Layer 17 of a small transformer language model trained on English Wikipedia (25 layers, counted from 0, width 64). Numbers have three digits each and are written without spaces.
A neuron's activation on a vector x is GELU(weights . x + bias), where the dot is the dot product.

Input weights of the MLP neurons that the questions are about. A number n stands for (n - 500) times 0.0014.
n7 (bias -0.037): 690605398452514539515494459498633541361687596587489456580491354550457416612438422647645473527567397502682416469507449473477360502626460337391534455480587368225497360438431498480418480469554362
n9 (bias -0.020): 631380497474655481581543370499411412461375575752567530629458519416442325707526472587572367664440277683578524520553443339580636515490477362664565305524629588502487504554630534460438425250561486
n27 (bias -0.042): 720294553509385586384543217471525508457478678525439569573519544669496209557356451520539508247424510516380429597541486462657416652545517555437590547420583457636259631642491390885654479418579557
n59 (bias -0.055): 697311547511321639646603496476522446363355574470563737635489463566426463335408365693568455702744375656556499400405516428672570462308355476422618527455416640531443265533510584412523509629526726
n63 (bias -0.035): 596456531538640690749405663438439381556450505371550539519389360439669434321344219556441452679499520420434457415673681446701440554400549419442602589307398567400658580731294418518477492515697595
n91 (bias -0.074): 609555577447413571453503315448522694297279600546413429640585585657672410691432493756465161525612279668599387459600437294796404558564496446452710441426498509528259596465407624368602501543537645
n98 (bias -0.004): 399331453438601422619553537468502426565476526474648518579565577603605427619520501469412616457479303604607346408531546381308422681576555418554682570474559490552502427444500502438371357584571372
n101 (bias -0.034): 539429575436434541463599490540473535442441438599598540592468465410509473461476477533578494420469448476434471533448569625477392498434461469443492620510725504472515499461481547362507490359405420
n108 (bias -0.028): 519588578396542604610489497398509477605625492736407612594475542454551609445486473463507546619540378532498410431434417268392489468400439344408571531528534528579359572571412557467601552574478596
n111 (bias -0.047): 494412466328573567526576422482344552619660456560674467633561409533597444567556387532650407570531324524548440510489393440532173520492512477568515465445498481358516486607344480463746521461593661
n114 (bias -0.052): 487409563437443398710574524457492420307575672409582533430490686466512521521537492558388421507547491565589511491510465413482467516605441282431565301469641453467412553510541535608606572465691384
n115 (bias -0.037): 454310462469631603632401435436433385590252629574574538683480403456678451497525383371537411511594527667632651543646454651479480502597402454371488267463483414337371513404546397672432446579544554
n124 (bias -0.026): 665311594515572560378498421507507512377611477433434432595432458434766424514436552826512532414558315479509500441373479430602502516582313351475669481470726392415353490505513535453543643543599503
n125 (bias -0.031): 496519367447542460616439505478259521448357619546586493617713312456541457666407350551572437416587547487593506479587526511521482552559221622433586300446345494539462496601595468472290390614679623
n139 (bias -0.065): 592390579413488519574531259437519580445601534694682452502402390618473462429538395477397480503574350477566506301330600454583402416333391436537490450503654397392537436593575340477543625531471517
n140 (bias -0.031): 465397480659432612405522448024361400532569665569491739667401416632584356507324371662482357515654388529401452580645609396356512497355692613515515457308530553396531434420423245798693600409496515
n146 (bias -0.012): 545451526451483593539482596214522481387494515552664414449523475568358533488427386496523467421660369577401363509593513484570535475626613650455438564480548650521587529695585443540463449612442301
n147 (bias -0.037): 629445563543611495433421399395652502496322598454461449560554594607671470547338315601531339633461411412349356498496696369444559566455319655507548489405519327541650378554432423757681438596538495
n153 (bias -0.032): 522526441538513555397705435450521591537549740749485455543452499659413450544471604431399527495637431350598545557503491476403474472264355592394548489591580522543439580591352514496538480436632407
n168 (bias -0.067): 533304507612545736452510356602484582601520793752386786525589550525480411445345283483412388446489463432518437548585668434505417576513413525575507498546453519559348368380398383592581509511547446
n172 (bias -0.044): 603553401373582569533408278500626488586456528445608645565517665715631348664356437461362421458495458435475284381539430670598463674474484444429408554546465431533372585508461435747490453477556538
n177 (bias -0.026): 517426497417586609572662446568390545391441606321493532536438542577520541369675546657571364545489471541738436395647499537424446583448337429505557391526503485391496648542496615529495467483403487
n178 (bias -0.063): 483478450524590533505476382410431484547441666453383494649416297600622434561541472558456272621573338478641465587546724387632332463546447400480571300443660639442391556445353475396433638490734370
n180 (bias -0.025): 569472557332632488522443566505256411246552538878638554417547559589649450530523367570415442617511520431411379444503488680766508459330442316446481491450522441499562531647622550468687689569536442
n184 (bias -0.039): 568495710592395523374551496411434610608406494737561683641579571682587462546523520514615351259436373479569480423595438372634527503303411622414461327417510683422391514550464338683611550486515580
n188 (bias -0.027): 691468612406534674498541526493464586649554468499523387364469538435536371519471363555510434447557544570416538318551488554692427576552498598356637322424334531424687488495440467573443522238538474
n195 (bias -0.056): 372432564548464479612407347538443489554199702423647787546576396640510408391485419492577436511464501627566451619596625385660369539316488592390517502524453519594393515463462320602737270402385622
n196 (bias -0.044): 443382619385492546476643489415426537473618545514652611384524592578422473796615590497307469429625419526456325393410512422612463567481483503596608413377654523404610698480517513653534203498442390
n201 (bias -0.015): 217462706400706436459594549476526587555633487542470568608506551539490446632397361406517541476421517516603427414592654469540600664495377417471683459414487415271563595471674458538375338360651551
n228 (bias -0.006): 504524315595546493540505559608406446452548639519468556500594387486560513509406433493446379522468502433633497434638423492535406401553443401376520462540524475453510442467409689468519538649514510
n235 (bias -0.045): 515323486436457601521604448433504691524491514539549617488710555582637515501520727503596367399630524576491491376596326524303424611444414516423573358398405458174522631439350486571663405502423581
n236 (bias -0.087): 645468847527383609569567549418356515629280410535639572536489506526770368367513438462347246496598506601522476349763406432552524516365579360506612573504524584379437480641524409463551552501564386

Each question shows a token from some text and the vector x that enters the MLP there. A number n stands for (n - 500) times 0.013.

"t": 540600527491270472450386509634562590498369389503377515589357428512463860526489608577562438407444482362541627441482340559530480416609542447468511437510532404528516389481484488450441614602617712
Which three neurons fire most, strongest first? n91, n124, n228

"y": 429537488324494418337566464511479632415474581448445448529385619460405699645591470566514529540436611519343401500462528428389554336654604743747566606492441476593565389378577596554450401404358506
Which neuron lights up most? n196

" A": 369494455449417433447587390623666451495467532372495386482318415459548728564436463586598623312423501457534565519556345474441554334571702512584490637760552494499346537466523567401503532586375570
The most active neuron and its activation: n124, at about 0.42

" the": 438497517541457391465508501774450464464398528521620522515287424520513540490729567545571570422212429517479502420421458543475346480516590632475457597770504516549457489365615436452484569454557425
Which three neurons fire most, strongest first? n101, n195, n98

" cl": 416572460504563348313509299619506577561559485587499283579438619494482753325580515447430421300405482417544587490520439611335544721582527565493479526594485599458361541481440502508565394583566532
Which neuron lights up most? n153

"ho": 535437469535246500491469427482625544474551474373333630610488335523628708561687469482582408532497558435337485396454537476378454518532631634568391634543381422575419320519615560385600515612578490
The most active neuron and its activation: n59, at about 1.2

"a": 502488492631342331458410428587649532484439558474496449451268417463431726552500502460525655350470461413433523462538378492535547644560723424486532564604673527573522484542500416230458598679453483
Which two neurons fire most, strongest first? n146, n101

"tro": 360575395475494395619515572531635419528441511486573434532214426534566616533708408436658529556508411546413558636399466532461397397465464673624581527536539468494620356480465567237654566444355480
Which neuron lights up most? n111

" se": 524412378534574466444409301693383469613406571400464443550381550414444678441643544524392513394523388424396680643662481560405475575618479591618313434478449494522382578461495494483568686575581430
Which neuron lights up most? n115

" St": 459578593489498520297553715575390325543457457492534410515342538447595816390495506511378452303404359402612543445546310654486513506603492624627443489599466472642402518548516459530465582534504508
Which two neurons fire most, strongest first? n184, n236

"N": 626567539580448429456486569597596564401482428549385532547191578424524656487411412615544661435264501414432560367489456449495624294449454533591450545642423539502508542660472658455531636502331460
The most active neuron and its activation: n108, at about 1.2

"ough": 424517438528513632488635680667541419480522261370391522433451436508486717489592591536536552594369508398438577578598502397473432507447576644586304538523271516512647330596354570474458449452391569
The most active neuron and its activation: n63, at about 1.1

" ": 469631462570442447460393423568572328564598545309329567591337406538599765541572715469329505468395512353457643588477456513505635499576369492555393473534500592562332554410544405589511492584509467
Which neuron lights up most? n178

" |": 363510492399410460488445411843555386485430562582451534453241479478455617537455502441397508427313454422513486554503493500547798496552541546529446548670426471611567549427534507522452577565558461
The most active neuron and its activation: n168, at about 0.43

"G": 449530509523445413289504540477646431571571576390371586446291590455472751602479345525420573499343392514464414450387428586379626438524524737692522592684480444599525472551614406551584537406395506
Which neuron lights up most? n147

"al": 356531545566450328516478550566533520498523546341645446449217540266441648577612367448420479526337499540730579407561450450412480409501682550631606491534463551481431527542555662516420621600383373
Which three neurons fire most, strongest first? n114, n177, n98

"min": 478568620513381398455416446603635522549442319570575683513139407504507714338555524437437469374461683318462652442573423549458608552562472485494537547527435504375552468504550417496528592634551497
The most active neuron and its activation: n236, at about 2

" (": 386405623427596388442477461640558443489460545259307429686357504592371570559452582411551365450496544379435422510459462432487578533541493532679475647657448479657345561575561596523371633662447529
Which three neurons fire most, strongest first? n27, n172, n177

" S": 386583540501488397331528445618540449427499464448471449533314536500582860531413412581519419443406371511449492420518403559448654391574497476629500710680445490570394664442505582402522446665418510
Which neuron lights up most? n91

"76": 486532632575283511557540522733584564541481487484236419477285448420422702428624525481468419475499541329472559499605512499514700462475532619494498484661511505413484406452494457437446696469375501
The most active neuron and its activation: n236, at about 0.14

"ide": 453624463516339535508690364546431506531634479490276503426441444384289710508673623437665571489510494482463619624659454496366514476527465561619540404480563451418570415492444660296494423458530425
Which three neurons fire most, strongest first? n153, n177, n7

"o": 374657469496480431540532448677599493456420529294577506448383472452480885461607394434341537387429623500406479519523566502456481503590730474458443613642546501622495420529480382509545483438341500
Which neuron lights up most? n195

"ri": 466579617429344306534417415499657402522407572607479593554432503345316709492529523495476344410366567405402620667633362581436511350658476494626503610438460460515592378542641611505626489537501471
Which two neurons fire most, strongest first? n114, n101

"e": 589618522499431331492534414557492396386384650295450521551382553429340869532545432566443525426506727480521565476322506491478548472483658462582452478635633452523552463510453531496437615508285530
The most active neuron and its activation: n114, at about 0.71

",": 576473546543532378524486522852494496456466435202461496530371522391650688423559444497444426532168532466438496432525608509505470524543472553510427557475440593568545484433464507479499517497598631
Which three neurons fire most, strongest first? n63, n177, n147

" It": 478579445546369579569681487712424556467655448430400349541332479389540794534645472546561377409482485545418478352474414620384446381527515598448422501529510478691474490490609592548439575509357370
The most active neuron and its activation: n177, at about 1.6

"'": 370486559447329467490459438760429487400605499445424638422399455521414655639557499379411412488472736349472555416436433658576502511498469526559382529592424497627366429538705454545563645602478492
Which neuron lights up most? n180

"am": 497633490602431422477626438551612539544473385620481530531304403431402766565472489470336432499281653415502614469732420408292621429711556488488543526510534455530566340516479563492469480567402469
The most active neuron and its activation: n228, at about 1.4

" O": 508541621533472671511481477558687501438550506472409411495281321419562750645555397464626469266529391445353521466481477482441481320549518670547451618655559508605389478518436634478396540549417514
The most active neuron and its activation: n146, at about 1.3

"-": 390492471513469476422480363685513431550435616426441654536256585467569694641569515323400529392346594354518587562561463507518660528563469517591490425704375565623294505521502495444461497514489402
Which two neurons fire most, strongest first? n168, n172

"un": 507448453558469249557565494538443576538456626471646474483385512339311791498526572477393579335427645434442650529509397407485628532622508524556459268570509378374558529641635580447477500579437425
The most active neuron and its activation: n114, at about 2.1

"re": 582553432580529455460467433629535456463532585548413586566283566346396703609641383404453419518589443311504530624392349500492490431646520465547507409658571399693502429404531700437389601517457386
Which neuron lights up most? n228

")": 391533430518548344514520466841589436501442416359345420543514391393626667513597446475412445531268396485447474505516470571464631585582529462582433596504576517534578453559541466562262605535423586
Which neuron lights up most? n228

" 4": 466558540577402511437476626574566567405563635391365459570301539521472631515531472414452509370467390634327482514641317574428701462609524576484385566694534511507566631351420444343513589591315457
The most active neuron and its activation: n146, at about 1.1

"la": 458604404718487505514359530599593380522471603545523509254401471384541621536621557427383554497404383409425695626739462420473489498546515513663403551467330417546371420483449599462559477449563634
The most active neuron and its activation: n228, at about 1.1

" of": 518449628362440449537512445676588531529365497213495480449259442451512596556691490395464534382328498533516570531574489502514427525453653592563534507676522672581481509590364570451277505429559463
Which neuron lights up most? n177

" began": 396380489535383567462495430794582513524501509215461528547329437480541755494709485476548454479351385429406514494529612457477434547415531715445487458421462470471596535491547601570501515439562556
Which three neurons fire most, strongest first? n177, n195, n147

" being": 567447343479454615483406477787493444502469520332410452552327502446587830485712481518543454508391369480405475422546461503544356489688505589537481485455572503539558472408486559472435520561598432
Which neuron lights up most? n178

" Y": 423516553464338575410564444556538469447547460454476323404283438569579859441505401564508500326439609389451426503544536452455643363539496635588384604615534460427406539524633518466600538683494613
The most active neuron and its activation: n146, at about 0.71

"s": 436560531488569507423452602591597629480370356446564472433501638495297768522475604469430513483322522591296708539514448343397533426694422386602657516443417442514534534427544593489535402570419484
Which neuron lights up most? n196